Layer 6 of a small transformer language model trained on English Wikipedia (9 layers, counted from 0, width 128).
A neuron's activation on a vector x is SiLU(gate . x) times (in . x), where the dot is the dot product.

Input weights of the MLP neurons that the questions are about. A number n stands for (n - 128) times 0.0043.
n66 gate: 112, 160, 108, 168, 162, 97, 159, 131, 130, 117, 38, 146, 91, 146, 106, 64, 213, 134, 122, 70, 136, 99, 113, 119, 150, 65, 116, 122, 99, 168, 133, 66, 93, 146, 74, 159, 118, 117, 87, 231, 88, 158, 98, 131, 130, 124, 139, 81, 117, 75, 121, 108, 75, 143, 182, 57, 80, 56, 117, 122, 104, 202, 191, 130, 128, 125, 160, 134, 179, 155, 97, 125, 134, 118, 110, 144, 90, 164, 149, 113, 139, 149, 79, 98, 144, 136, 147, 171, 173, 141, 152, 159, 142, 141, 174, 112, 46, 79, 150, 150, 162, 129, 136, 113, 151, 126, 161, 100, 174, 167, 156, 133, 104, 84, 173, 132, 139, 152, 100, 130, 160, 133, 134, 113, 179, 107, 96, 124
n72 gate: 132, 144, 102, 158, 147, 91, 160, 89, 148, 168, 105, 72, 149, 205, 154, 80, 115, 171, 153, 144, 165, 64, 96, 111, 129, 105, 182, 164, 22, 113, 122, 105, 95, 186, 151, 159, 104, 110, 125, 168, 136, 197, 160, 159, 141, 162, 150, 141, 119, 167, 101, 176, 145, 106, 109, 126, 148, 111, 89, 147, 92, 108, 96, 156, 118, 183, 85, 149, 105, 99, 146, 88, 69, 106, 136, 123, 102, 111, 140, 162, 73, 110, 75, 132, 115, 106, 158, 118, 169, 151, 176, 91, 139, 105, 130, 170, 142, 131, 86, 118, 155, 180, 82, 160, 143, 143, 130, 106, 166, 126, 162, 110, 123, 157, 62, 103, 134, 84, 99, 85, 164, 108, 103, 120, 81, 149, 132, 81
n79 gate: 77, 156, 108, 156, 171, 174, 159, 104, 140, 139, 83, 120, 130, 122, 129, 135, 121, 145, 147, 120, 88, 158, 85, 44, 153, 137, 101, 53, 87, 141, 95, 138, 138, 107, 138, 130, 96, 171, 114, 157, 160, 93, 112, 236, 129, 181, 165, 148, 142, 110, 128, 126, 156, 134, 130, 114, 119, 124, 153, 141, 158, 153, 138, 79, 96, 177, 152, 122, 101, 217, 165, 108, 76, 129, 177, 74, 167, 229, 145, 135, 156, 193, 124, 123, 140, 122, 107, 156, 92, 85, 79, 118, 128, 190, 112, 176, 82, 135, 154, 65, 116, 74, 135, 133, 126, 131, 118, 69, 172, 150, 124, 129, 126, 103, 126, 94, 82, 106, 163, 139, 118, 158, 90, 161, 184, 107, 114, 125
n164 gate: 64, 48, 97, 190, 135, 130, 120, 92, 148, 158, 113, 163, 136, 139, 146, 159, 136, 170, 111, 174, 64, 115, 150, 81, 170, 151, 92, 185, 123, 114, 93, 103, 84, 101, 93, 185, 108, 174, 174, 156, 69, 126, 71, 133, 157, 159, 114, 70, 103, 156, 124, 207, 190, 138, 103, 154, 143, 151, 72, 88, 152, 163, 139, 145, 212, 148, 180, 102, 115, 123, 158, 111, 164, 119, 177, 146, 159, 171, 201, 164, 117, 159, 72, 109, 101, 127, 61, 60, 114, 155, 110, 84, 160, 198, 69, 177, 133, 86, 118, 115, 83, 38, 76, 107, 124, 117, 118, 121, 172, 148, 163, 148, 140, 100, 121, 97, 155, 101, 76, 151, 118, 100, 134, 156, 206, 98, 59, 154
n172 gate: 96, 164, 116, 149, 106, 142, 123, 127, 129, 129, 146, 57, 79, 85, 187, 93, 127, 112, 163, 119, 123, 101, 86, 118, 130, 115, 83, 132, 56, 154, 107, 115, 119, 145, 166, 169, 85, 96, 127, 93, 142, 66, 142, 168, 40, 119, 171, 79, 155, 178, 154, 110, 167, 122, 170, 155, 101, 122, 180, 220, 165, 169, 166, 88, 118, 152, 167, 167, 166, 126, 113, 115, 111, 120, 111, 102, 74, 143, 129, 204, 162, 159, 147, 153, 173, 49, 149, 152, 132, 168, 136, 135, 74, 106, 63, 186, 99, 108, 162, 110, 98, 87, 119, 127, 129, 127, 153, 139, 134, 105, 134, 127, 114, 147, 91, 96, 134, 130, 94, 77, 188, 99, 115, 159, 163, 112, 186, 109
n66 in: 129, 85, 180, 156, 139, 128, 91, 121, 142, 160, 109, 109, 168, 161, 130, 132, 120, 153, 169, 116, 147, 161, 84, 151, 116, 114, 102, 79, 138, 193, 204, 59, 160, 165, 206, 175, 113, 136, 104, 66, 135, 169, 127, 122, 62, 164, 139, 149, 163, 127, 65, 66, 88, 50, 103, 152, 165, 113, 187, 56, 150, 134, 97, 123, 155, 156, 74, 161, 142, 147, 147, 157, 85, 147, 138, 128, 155, 201, 88, 129, 102, 175, 163, 107, 63, 190, 128, 228, 129, 118, 39, 161, 149, 115, 109, 85, 44, 160, 158, 109, 113, 112, 125, 84, 122, 163, 61, 131, 108, 120, 84, 140, 150, 162, 142, 109, 83, 144, 108, 194, 136, 137, 105, 121, 126, 130, 138, 64
n72 in: 174, 97, 117, 84, 158, 158, 148, 147, 112, 155, 116, 122, 106, 77, 93, 115, 153, 181, 130, 98, 121, 148, 140, 127, 67, 83, 67, 119, 30, 130, 149, 129, 160, 115, 131, 107, 112, 87, 131, 112, 144, 129, 165, 152, 165, 109, 108, 144, 99, 94, 116, 139, 47, 113, 89, 131, 141, 94, 168, 94, 126, 176, 130, 144, 75, 116, 65, 86, 103, 89, 112, 135, 125, 168, 138, 132, 79, 149, 107, 151, 56, 160, 192, 119, 82, 134, 201, 106, 132, 156, 123, 131, 142, 61, 120, 127, 128, 159, 124, 111, 87, 124, 131, 127, 123, 248, 99, 96, 109, 109, 165, 61, 115, 41, 137, 116, 185, 109, 142, 112, 100, 103, 104, 178, 86, 109, 107, 155
n79 in: 147, 115, 174, 160, 113, 53, 111, 108, 121, 153, 145, 155, 188, 158, 162, 173, 142, 86, 121, 57, 162, 127, 72, 64, 121, 76, 110, 118, 53, 144, 137, 218, 120, 130, 164, 112, 130, 180, 117, 146, 115, 128, 139, 135, 155, 187, 144, 182, 140, 132, 111, 131, 112, 123, 164, 104, 97, 95, 90, 76, 123, 121, 123, 127, 82, 75, 143, 127, 131, 114, 121, 124, 77, 95, 199, 113, 111, 174, 142, 108, 172, 143, 165, 157, 125, 203, 69, 150, 75, 163, 131, 161, 93, 152, 118, 117, 87, 129, 161, 142, 138, 59, 94, 127, 140, 107, 82, 97, 81, 101, 49, 87, 77, 136, 117, 127, 109, 46, 151, 206, 120, 97, 136, 119, 129, 104, 152, 219
n164 in: 109, 139, 95, 130, 126, 147, 112, 165, 68, 146, 140, 82, 120, 23, 180, 110, 141, 129, 179, 98, 200, 199, 53, 70, 87, 159, 108, 148, 125, 160, 196, 150, 98, 224, 12, 162, 177, 133, 118, 46, 121, 55, 129, 167, 168, 134, 141, 90, 87, 73, 74, 98, 132, 92, 99, 151, 83, 111, 162, 74, 142, 117, 88, 76, 194, 102, 45, 62, 134, 110, 154, 148, 198, 154, 190, 94, 45, 133, 133, 199, 106, 187, 143, 99, 96, 171, 166, 141, 125, 94, 187, 128, 189, 125, 105, 114, 55, 84, 128, 123, 59, 196, 144, 138, 140, 175, 108, 188, 130, 105, 50, 61, 187, 186, 154, 121, 66, 131, 106, 133, 107, 128, 145, 168, 147, 142, 115, 181
n172 in: 200, 159, 193, 72, 152, 114, 58, 158, 126, 99, 127, 153, 133, 183, 160, 57, 177, 119, 129, 70, 129, 165, 106, 98, 116, 115, 169, 85, 140, 120, 94, 131, 87, 142, 156, 223, 139, 69, 154, 71, 100, 74, 152, 145, 116, 115, 86, 87, 116, 109, 115, 171, 194, 99, 149, 182, 142, 64, 120, 179, 148, 140, 123, 123, 127, 108, 181, 163, 112, 186, 59, 86, 81, 108, 109, 55, 80, 81, 84, 104, 140, 82, 137, 82, 185, 96, 165, 178, 163, 162, 63, 148, 99, 151, 155, 125, 102, 133, 174, 173, 111, 135, 165, 126, 106, 140, 112, 84, 94, 181, 117, 157, 134, 165, 134, 160, 89, 178, 71, 127, 152, 62, 122, 120, 164, 128, 111, 103

Each question shows a token from some text and the vector x that enters the MLP there. A number n stands for (n - 128) times 0.095.

"e": 116, 149, 172, 94, 135, 105, 118, 121, 139, 108, 141, 129, 136, 98, 120, 119, 146, 146, 127, 110, 124, 115, 125, 112, 131, 135, 100, 124, 157, 131, 135, 127, 112, 124, 102, 124, 147, 131, 90, 124, 119, 127, 118, 136, 121, 130, 133, 141, 100, 137, 126, 151, 146, 128, 166, 105, 128, 123, 113, 136, 104, 124, 112, 142, 117, 113, 123, 130, 149, 136, 128, 134, 132, 138, 125, 115, 116, 111, 142, 92, 135, 132, 140, 115, 130, 164, 119, 132, 129, 145, 109, 99, 127, 123, 173, 133, 121, 121, 129, 135, 112, 135, 144, 118, 129, 126, 134, 137, 105, 164, 125, 141, 109, 141, 131, 97, 115, 130, 113, 134, 129, 112, 94, 133, 116, 146, 136, 137
The most active neuron and its activation: n72, at about 0.28

"s": 126, 131, 152, 120, 129, 132, 122, 143, 151, 119, 161, 123, 130, 140, 125, 125, 122, 109, 132, 127, 128, 150, 115, 127, 173, 131, 159, 118, 118, 132, 112, 133, 123, 128, 124, 120, 133, 107, 126, 141, 131, 128, 122, 111, 99, 123, 141, 159, 124, 131, 138, 117, 140, 126, 149, 111, 153, 132, 124, 120, 119, 132, 108, 129, 130, 118, 149, 147, 135, 112, 123, 128, 118, 109, 121, 143, 124, 116, 134, 121, 112, 141, 133, 142, 125, 140, 124, 124, 130, 123, 115, 137, 158, 117, 144, 116, 145, 116, 110, 146, 110, 140, 117, 138, 136, 116, 116, 145, 149, 115, 124, 135, 132, 125, 109, 163, 132, 129, 128, 148, 113, 126, 128, 135, 132, 137, 125, 138
The neuron with the highest activation: n164

"im": 151, 123, 154, 98, 112, 103, 98, 153, 140, 107, 99, 117, 115, 125, 127, 155, 135, 140, 150, 137, 131, 141, 142, 113, 130, 118, 130, 140, 166, 137, 127, 139, 128, 123, 118, 128, 145, 124, 104, 134, 129, 134, 137, 135, 120, 129, 110, 159, 131, 124, 132, 137, 121, 129, 143, 128, 123, 111, 128, 135, 109, 152, 134, 138, 130, 139, 138, 118, 136, 122, 130, 147, 139, 157, 110, 137, 160, 137, 107, 88, 121, 108, 137, 125, 147, 140, 122, 135, 129, 128, 105, 118, 113, 140, 130, 122, 121, 132, 122, 110, 118, 137, 114, 147, 132, 133, 156, 100, 88, 115, 136, 114, 113, 109, 153, 159, 134, 119, 112, 110, 125, 112, 71, 133, 162, 145, 91, 99
Which three neurons fire most, strongest first? n66, n164, n79

"art": 148, 126, 135, 132, 124, 146, 104, 140, 116, 117, 136, 149, 125, 118, 119, 136, 114, 130, 126, 146, 144, 136, 106, 139, 123, 132, 109, 150, 151, 127, 155, 169, 116, 126, 153, 87, 127, 116, 110, 154, 101, 137, 115, 130, 108, 119, 109, 113, 112, 113, 140, 145, 155, 103, 132, 123, 143, 139, 124, 120, 110, 138, 97, 103, 117, 134, 111, 136, 137, 107, 131, 113, 130, 131, 131, 118, 136, 116, 142, 131, 118, 75, 145, 118, 136, 132, 110, 124, 143, 145, 126, 110, 100, 140, 132, 119, 104, 131, 126, 141, 123, 134, 156, 135, 125, 127, 155, 119, 145, 145, 129, 132, 118, 118, 130, 129, 123, 124, 144, 127, 106, 101, 80, 138, 114, 132, 125, 97
The neuron with the highest activation: n164

"0": 138, 118, 140, 77, 133, 98, 111, 132, 139, 127, 147, 119, 144, 130, 102, 142, 98, 139, 128, 122, 141, 121, 123, 124, 121, 116, 131, 139, 148, 84, 137, 102, 105, 130, 129, 133, 126, 131, 116, 120, 162, 120, 145, 129, 107, 123, 130, 139, 136, 108, 149, 142, 133, 101, 123, 153, 132, 136, 136, 119, 125, 146, 108, 146, 129, 114, 123, 133, 140, 121, 151, 146, 133, 108, 134, 118, 122, 111, 108, 160, 114, 128, 120, 113, 148, 127, 116, 129, 151, 104, 128, 118, 150, 146, 117, 107, 137, 115, 128, 140, 123, 145, 120, 119, 107, 136, 134, 153, 159, 148, 119, 121, 153, 136, 128, 129, 151, 142, 142, 135, 97, 109, 120, 122, 149, 116, 141, 117
The neuron with the highest activation: n79

",": 109, 130, 126, 84, 121, 138, 116, 150, 142, 122, 155, 103, 113, 119, 112, 128, 110, 113, 131, 105, 137, 129, 119, 133, 137, 127, 124, 131, 125, 121, 106, 149, 130, 115, 120, 86, 153, 150, 115, 136, 124, 114, 130, 138, 134, 149, 118, 176, 137, 127, 132, 113, 153, 124, 159, 142, 129, 125, 127, 117, 127, 144, 116, 122, 128, 114, 122, 127, 143, 115, 148, 151, 133, 120, 140, 124, 104, 106, 125, 133, 111, 134, 137, 133, 143, 138, 137, 144, 102, 117, 129, 127, 134, 134, 143, 111, 108, 128, 132, 122, 136, 123, 121, 143, 131, 87, 152, 144, 152, 96, 110, 134, 105, 146, 115, 167, 103, 100, 101, 137, 137, 136, 117, 134, 95, 115, 104, 113
Which three neurons fire most, strongest first? n72, n172, n66

" l": 126, 142, 126, 154, 130, 146, 102, 131, 171, 144, 103, 127, 149, 126, 103, 129, 121, 139, 139, 137, 142, 77, 113, 123, 117, 137, 161, 118, 133, 122, 139, 129, 115, 104, 109, 119, 135, 113, 105, 120, 115, 114, 163, 126, 155, 101, 131, 192, 144, 111, 125, 143, 134, 121, 100, 129, 134, 99, 129, 113, 121, 143, 132, 156, 150, 130, 107, 145, 130, 112, 125, 121, 116, 140, 100, 130, 99, 119, 103, 131, 117, 127, 128, 125, 107, 124, 137, 131, 108, 142, 113, 130, 121, 116, 129, 122, 129, 116, 134, 163, 132, 121, 105, 135, 105, 138, 116, 169, 76, 146, 116, 104, 113, 137, 132, 97, 110, 123, 113, 157, 73, 124, 65, 150, 127, 114, 112, 135
The neuron with the highest activation: n72

"ork": 88, 113, 141, 123, 132, 135, 130, 141, 132, 103, 143, 146, 120, 129, 104, 123, 106, 118, 143, 128, 149, 131, 114, 127, 140, 117, 119, 139, 162, 126, 150, 138, 125, 102, 111, 119, 152, 127, 114, 163, 135, 106, 118, 99, 103, 120, 106, 165, 153, 123, 124, 154, 119, 118, 134, 166, 133, 133, 120, 111, 121, 131, 123, 119, 151, 118, 131, 116, 153, 124, 128, 131, 122, 129, 121, 121, 125, 118, 117, 112, 102, 122, 145, 114, 119, 150, 132, 123, 139, 119, 114, 118, 140, 144, 147, 117, 127, 130, 133, 125, 107, 123, 121, 149, 116, 125, 130, 128, 152, 147, 112, 131, 145, 118, 127, 179, 128, 128, 133, 152, 113, 124, 140, 137, 142, 144, 134, 115
The neuron with the highest activation: n164

" c": 139, 144, 121, 145, 131, 104, 150, 134, 139, 97, 143, 138, 127, 150, 96, 106, 123, 122, 142, 114, 134, 142, 117, 137, 128, 145, 155, 133, 131, 145, 117, 126, 94, 108, 110, 129, 109, 133, 102, 106, 130, 122, 143, 152, 113, 121, 147, 138, 119, 135, 88, 102, 157, 123, 136, 151, 118, 122, 150, 129, 127, 157, 131, 140, 129, 139, 122, 142, 144, 110, 129, 148, 140, 147, 112, 119, 113, 138, 102, 114, 102, 133, 156, 107, 170, 148, 121, 134, 144, 138, 104, 131, 147, 124, 132, 111, 140, 152, 126, 147, 116, 135, 129, 145, 113, 136, 132, 144, 81, 140, 121, 130, 143, 128, 126, 139, 97, 124, 117, 122, 128, 148, 53, 161, 141, 142, 157, 124
The most active neuron and its activation: n172, at about 14

"ul": 135, 109, 142, 150, 132, 137, 134, 137, 133, 161, 138, 141, 138, 133, 127, 161, 115, 142, 129, 134, 118, 112, 111, 121, 149, 148, 110, 163, 105, 136, 98, 145, 107, 112, 124, 109, 145, 131, 143, 120, 122, 147, 153, 132, 107, 126, 129, 164, 143, 113, 126, 143, 122, 123, 116, 119, 122, 147, 127, 102, 111, 116, 125, 149, 158, 131, 128, 137, 132, 99, 105, 133, 142, 126, 110, 129, 129, 135, 128, 139, 101, 113, 144, 123, 130, 150, 143, 121, 128, 150, 154, 135, 132, 112, 132, 118, 123, 108, 125, 115, 123, 140, 140, 133, 123, 139, 139, 161, 134, 109, 98, 97, 105, 95, 82, 147, 117, 147, 108, 124, 90, 99, 136, 109, 129, 137, 126, 115
The two highest activations, in order: n72, n164

"k": 128, 107, 140, 110, 105, 130, 115, 125, 134, 120, 159, 137, 141, 120, 100, 122, 126, 157, 127, 127, 141, 128, 118, 115, 131, 120, 130, 148, 162, 140, 105, 137, 136, 126, 144, 127, 141, 121, 106, 140, 119, 125, 135, 117, 116, 127, 137, 123, 125, 134, 136, 127, 124, 128, 99, 125, 139, 139, 105, 124, 123, 129, 135, 135, 156, 131, 155, 126, 134, 119, 126, 143, 152, 116, 140, 149, 129, 113, 120, 138, 125, 131, 129, 127, 114, 133, 115, 111, 101, 122, 126, 136, 142, 124, 142, 93, 136, 124, 98, 130, 114, 153, 141, 135, 121, 104, 151, 142, 96, 129, 122, 134, 135, 102, 125, 152, 123, 128, 138, 140, 117, 148, 125, 136, 132, 146, 112, 148
The two highest activations, in order: n164, n66

"it": 122, 117, 134, 102, 130, 105, 124, 162, 126, 133, 146, 140, 110, 119, 114, 137, 124, 96, 105, 140, 130, 146, 128, 146, 133, 91, 114, 146, 122, 151, 105, 143, 143, 89, 138, 129, 141, 112, 94, 148, 126, 128, 149, 91, 114, 138, 138, 144, 132, 121, 112, 139, 140, 116, 110, 151, 109, 148, 113, 132, 140, 139, 138, 156, 129, 120, 107, 114, 125, 118, 141, 145, 120, 113, 120, 157, 138, 126, 110, 98, 112, 108, 139, 109, 148, 155, 123, 120, 113, 133, 122, 125, 131, 151, 154, 117, 133, 143, 99, 141, 126, 124, 126, 150, 111, 150, 137, 142, 120, 142, 114, 129, 133, 116, 127, 152, 111, 128, 124, 121, 114, 116, 136, 115, 145, 125, 106, 122
The most active neuron and its activation: n164, at about 1.1

" E": 125, 128, 105, 140, 112, 111, 120, 107, 135, 92, 142, 162, 120, 122, 116, 165, 141, 114, 145, 87, 134, 129, 112, 147, 130, 119, 126, 111, 145, 141, 91, 118, 137, 112, 120, 116, 173, 121, 115, 131, 129, 104, 150, 142, 107, 103, 158, 123, 147, 110, 132, 107, 163, 127, 134, 121, 110, 138, 109, 126, 133, 126, 123, 129, 133, 148, 114, 120, 108, 131, 147, 127, 111, 142, 118, 106, 126, 137, 137, 113, 113, 141, 147, 132, 141, 133, 131, 149, 143, 131, 122, 125, 147, 128, 145, 119, 137, 105, 125, 144, 121, 142, 130, 140, 111, 123, 103, 136, 49, 142, 120, 107, 117, 132, 136, 142, 123, 123, 147, 140, 105, 113, 65, 143, 135, 131, 126, 159
The neuron with the highest activation: n79

"t": 169, 113, 112, 100, 105, 114, 117, 131, 147, 109, 152, 147, 127, 117, 121, 138, 130, 125, 119, 157, 117, 119, 122, 131, 149, 119, 107, 128, 152, 149, 96, 144, 131, 121, 141, 111, 153, 123, 116, 138, 118, 134, 99, 101, 114, 105, 127, 137, 131, 115, 115, 142, 139, 153, 93, 151, 115, 120, 140, 116, 122, 125, 110, 127, 130, 135, 122, 144, 129, 95, 123, 107, 128, 76, 138, 135, 124, 101, 129, 106, 106, 109, 119, 136, 126, 144, 123, 120, 116, 131, 114, 132, 122, 136, 157, 130, 132, 135, 131, 111, 138, 126, 133, 131, 123, 141, 155, 127, 112, 133, 140, 113, 119, 148, 148, 116, 113, 137, 125, 120, 113, 121, 97, 131, 123, 144, 130, 127
The most active neuron and its activation: n164, at about 1.3

" to": 151, 159, 122, 111, 114, 127, 157, 134, 91, 106, 142, 124, 118, 152, 127, 152, 117, 142, 162, 113, 138, 88, 149, 127, 119, 110, 135, 122, 146, 120, 86, 168, 95, 136, 131, 100, 155, 132, 123, 135, 138, 129, 135, 117, 140, 118, 117, 204, 108, 135, 117, 132, 128, 138, 129, 127, 122, 131, 138, 126, 123, 149, 117, 131, 138, 141, 125, 149, 138, 96, 131, 119, 135, 150, 110, 110, 139, 126, 125, 111, 112, 104, 141, 131, 103, 140, 115, 147, 121, 138, 118, 119, 102, 124, 135, 112, 123, 131, 123, 148, 122, 130, 130, 138, 125, 135, 147, 161, 141, 107, 148, 119, 110, 114, 107, 147, 112, 121, 157, 136, 139, 124, 115, 143, 117, 115, 133, 120
The most active neuron and its activation: n72, at about 2.1

"ight": 126, 121, 143, 99, 126, 121, 125, 123, 104, 133, 146, 116, 115, 125, 120, 141, 111, 116, 129, 122, 140, 132, 128, 129, 150, 135, 125, 152, 119, 137, 155, 155, 135, 89, 152, 134, 157, 92, 132, 123, 127, 131, 123, 139, 105, 126, 119, 143, 150, 120, 123, 160, 133, 106, 129, 166, 122, 140, 118, 114, 130, 139, 118, 141, 149, 120, 166, 148, 135, 129, 106, 120, 144, 106, 141, 128, 109, 134, 97, 139, 106, 99, 134, 148, 104, 158, 128, 134, 125, 145, 154, 118, 97, 115, 140, 135, 123, 114, 124, 130, 144, 121, 129, 147, 116, 119, 144, 144, 128, 140, 122, 94, 163, 117, 93, 179, 119, 151, 136, 133, 86, 114, 122, 167, 123, 136, 121, 112
The neuron with the highest activation: n172

"u": 158, 125, 183, 119, 105, 128, 140, 126, 117, 111, 122, 139, 139, 137, 132, 122, 136, 138, 135, 129, 144, 134, 134, 113, 131, 109, 115, 125, 125, 90, 132, 144, 107, 107, 137, 136, 168, 116, 100, 128, 118, 137, 123, 149, 119, 121, 155, 130, 155, 140, 121, 134, 115, 121, 162, 105, 108, 135, 122, 116, 122, 132, 136, 141, 126, 143, 123, 128, 137, 107, 109, 148, 115, 143, 153, 111, 147, 111, 144, 142, 139, 112, 134, 134, 140, 160, 165, 131, 113, 135, 132, 101, 122, 114, 152, 145, 116, 123, 126, 128, 133, 150, 131, 132, 133, 116, 128, 105, 108, 102, 129, 125, 104, 109, 148, 141, 122, 132, 128, 118, 139, 109, 102, 130, 108, 140, 141, 124
The neuron with the highest activation: n72

" com": 156, 145, 121, 136, 135, 141, 103, 157, 142, 127, 125, 122, 127, 129, 105, 132, 105, 101, 145, 124, 137, 141, 123, 119, 147, 143, 133, 129, 151, 154, 132, 136, 105, 127, 122, 96, 114, 102, 119, 151, 132, 125, 114, 141, 110, 147, 116, 171, 174, 133, 136, 113, 123, 120, 144, 128, 133, 145, 126, 125, 112, 135, 135, 159, 116, 128, 126, 117, 144, 134, 132, 136, 126, 155, 107, 117, 129, 141, 129, 118, 125, 143, 155, 134, 93, 135, 122, 106, 126, 123, 86, 108, 128, 117, 136, 117, 141, 148, 145, 118, 103, 127, 118, 129, 100, 153, 137, 125, 70, 103, 138, 128, 117, 128, 125, 117, 109, 107, 100, 151, 117, 114, 86, 135, 146, 164, 118, 121
The most active neuron and its activation: n79, at about 3.6

"er": 159, 113, 142, 141, 131, 114, 130, 138, 131, 142, 170, 114, 107, 109, 97, 107, 138, 135, 147, 137, 144, 171, 111, 126, 129, 145, 120, 125, 136, 137, 104, 117, 123, 130, 129, 164, 127, 132, 88, 111, 131, 108, 125, 144, 137, 116, 156, 127, 142, 144, 137, 133, 170, 138, 130, 107, 123, 142, 138, 110, 141, 152, 123, 132, 96, 122, 141, 126, 138, 141, 124, 133, 131, 135, 106, 154, 135, 128, 125, 130, 153, 110, 140, 114, 133, 107, 134, 113, 133, 149, 133, 127, 119, 128, 146, 127, 98, 133, 96, 118, 128, 125, 104, 102, 108, 127, 115, 118, 87, 132, 108, 108, 102, 139, 88, 112, 137, 91, 131, 139, 129, 119, 92, 115, 129, 144, 132, 123
The two highest activations, in order: n172, n79

"2": 137, 126, 154, 68, 114, 111, 115, 137, 114, 118, 121, 149, 151, 123, 95, 128, 132, 144, 110, 103, 134, 142, 110, 119, 149, 109, 107, 128, 123, 120, 119, 117, 105, 121, 130, 147, 156, 102, 117, 103, 104, 120, 124, 118, 117, 128, 136, 141, 126, 122, 127, 114, 134, 119, 167, 126, 103, 125, 130, 130, 137, 135, 149, 128, 119, 95, 112, 123, 140, 122, 146, 137, 143, 113, 120, 135, 155, 129, 128, 119, 117, 148, 139, 127, 117, 150, 123, 110, 111, 154, 117, 120, 129, 110, 117, 118, 141, 126, 131, 148, 147, 146, 121, 124, 125, 112, 117, 139, 110, 125, 128, 138, 120, 120, 154, 151, 138, 137, 135, 134, 103, 146, 112, 145, 126, 136, 119, 112
The neuron with the highest activation: n66

"h": 124, 168, 168, 161, 121, 87, 113, 133, 111, 138, 142, 141, 130, 147, 106, 136, 126, 135, 140, 138, 93, 165, 126, 112, 123, 93, 135, 139, 129, 147, 141, 136, 113, 129, 134, 145, 160, 142, 130, 126, 132, 113, 143, 129, 125, 134, 130, 123, 139, 127, 97, 131, 126, 139, 138, 125, 124, 98, 121, 140, 145, 131, 145, 127, 129, 122, 111, 136, 137, 124, 123, 144, 157, 121, 120, 121, 102, 99, 94, 120, 117, 106, 120, 127, 153, 125, 141, 134, 106, 129, 120, 146, 126, 128, 144, 98, 137, 139, 132, 130, 139, 159, 119, 142, 117, 124, 145, 117, 93, 123, 122, 125, 121, 138, 149, 104, 133, 154, 130, 131, 114, 134, 68, 143, 110, 125, 112, 134
The neuron with the highest activation: n66

"ed": 133, 112, 164, 162, 84, 137, 138, 146, 129, 142, 164, 130, 145, 132, 113, 150, 133, 140, 121, 135, 136, 147, 109, 120, 133, 111, 135, 152, 135, 103, 149, 158, 138, 128, 136, 127, 129, 126, 104, 121, 135, 130, 119, 108, 138, 128, 123, 174, 117, 129, 125, 129, 136, 104, 142, 137, 132, 121, 115, 121, 129, 160, 138, 120, 148, 127, 115, 135, 164, 110, 133, 122, 150, 123, 119, 136, 125, 127, 144, 110, 115, 136, 150, 111, 122, 129, 123, 131, 123, 145, 116, 134, 106, 119, 140, 134, 148, 119, 132, 129, 114, 127, 107, 123, 131, 115, 150, 157, 161, 126, 134, 124, 110, 143, 126, 147, 137, 125, 144, 127, 117, 137, 142, 141, 135, 123, 141, 121
The neuron with the highest activation: n172

" f": 121, 134, 117, 115, 130, 115, 108, 124, 128, 119, 145, 130, 154, 133, 92, 121, 97, 148, 129, 126, 107, 114, 128, 148, 112, 131, 162, 118, 131, 136, 108, 121, 97, 145, 137, 139, 153, 105, 125, 129, 137, 153, 154, 141, 119, 105, 133, 194, 112, 112, 114, 121, 136, 105, 116, 145, 120, 108, 130, 113, 148, 129, 136, 137, 151, 98, 108, 132, 89, 87, 115, 134, 147, 170, 135, 143, 139, 107, 91, 122, 103, 129, 132, 111, 135, 148, 137, 120, 111, 122, 108, 124, 123, 133, 155, 131, 130, 148, 126, 129, 103, 151, 128, 147, 118, 128, 136, 145, 77, 134, 141, 96, 129, 151, 136, 155, 99, 118, 130, 119, 115, 116, 68, 139, 114, 126, 126, 131
The neuron with the highest activation: n72

"g": 155, 127, 149, 100, 144, 121, 120, 132, 144, 110, 158, 144, 114, 128, 122, 128, 138, 112, 140, 163, 146, 147, 135, 119, 113, 113, 133, 133, 138, 135, 112, 149, 110, 121, 114, 117, 173, 124, 102, 117, 117, 121, 129, 148, 142, 116, 136, 123, 127, 107, 128, 130, 109, 138, 106, 126, 135, 117, 117, 116, 114, 142, 141, 144, 125, 139, 128, 149, 123, 126, 127, 139, 142, 124, 142, 126, 112, 121, 121, 110, 120, 139, 144, 125, 140, 147, 142, 108, 114, 132, 126, 125, 133, 156, 142, 124, 139, 155, 126, 110, 111, 123, 146, 145, 124, 142, 147, 144, 148, 121, 111, 129, 128, 139, 120, 148, 143, 121, 140, 132, 109, 134, 114, 129, 123, 144, 121, 129
The most active neuron and its activation: n66, at about 0.67

"is": 160, 102, 137, 140, 129, 147, 128, 117, 159, 114, 124, 141, 128, 129, 103, 155, 128, 101, 146, 113, 135, 158, 111, 151, 135, 144, 110, 141, 119, 112, 105, 134, 123, 99, 153, 101, 122, 131, 108, 142, 153, 130, 118, 116, 137, 109, 154, 126, 160, 111, 131, 141, 127, 125, 118, 114, 119, 128, 120, 98, 143, 108, 132, 159, 127, 115, 159, 118, 131, 150, 135, 154, 156, 107, 98, 143, 149, 130, 118, 116, 117, 105, 137, 141, 117, 166, 130, 116, 143, 121, 153, 136, 113, 117, 141, 126, 140, 128, 112, 117, 139, 119, 103, 159, 105, 113, 151, 124, 114, 133, 138, 133, 135, 120, 118, 137, 108, 143, 111, 125, 123, 123, 92, 140, 161, 140, 123, 110
The two highest activations, in order: n164, n66

" m": 112, 135, 99, 155, 112, 130, 126, 141, 155, 121, 128, 110, 150, 132, 107, 126, 116, 109, 156, 122, 126, 115, 120, 105, 134, 148, 134, 145, 116, 111, 110, 127, 114, 125, 139, 105, 143, 127, 110, 140, 101, 133, 133, 149, 134, 123, 152, 173, 117, 124, 105, 126, 149, 103, 116, 129, 111, 121, 137, 134, 114, 131, 142, 147, 140, 121, 119, 163, 109, 145, 121, 119, 134, 120, 126, 141, 128, 129, 121, 127, 121, 150, 149, 106, 121, 148, 127, 106, 128, 98, 103, 119, 148, 103, 130, 117, 115, 126, 139, 166, 135, 148, 94, 135, 107, 135, 135, 154, 50, 151, 122, 136, 111, 114, 137, 131, 109, 128, 133, 137, 98, 122, 76, 129, 116, 161, 133, 123
The most active neuron and its activation: n79, at about 1.1

" a": 130, 125, 126, 72, 131, 85, 196, 132, 123, 126, 164, 128, 134, 108, 85, 146, 118, 118, 137, 129, 122, 161, 100, 112, 144, 122, 130, 142, 163, 130, 130, 117, 120, 114, 127, 96, 150, 126, 131, 145, 135, 116, 122, 162, 131, 146, 147, 138, 150, 130, 117, 122, 144, 136, 164, 114, 136, 145, 105, 131, 144, 116, 122, 146, 118, 123, 110, 131, 130, 127, 111, 129, 122, 143, 100, 140, 124, 173, 120, 125, 125, 150, 132, 128, 124, 123, 146, 116, 143, 107, 104, 144, 127, 113, 161, 93, 131, 113, 125, 114, 125, 146, 121, 152, 137, 115, 143, 158, 115, 119, 126, 103, 110, 100, 130, 112, 109, 124, 121, 132, 119, 125, 58, 120, 145, 111, 128, 132
The two highest activations, in order: n79, n172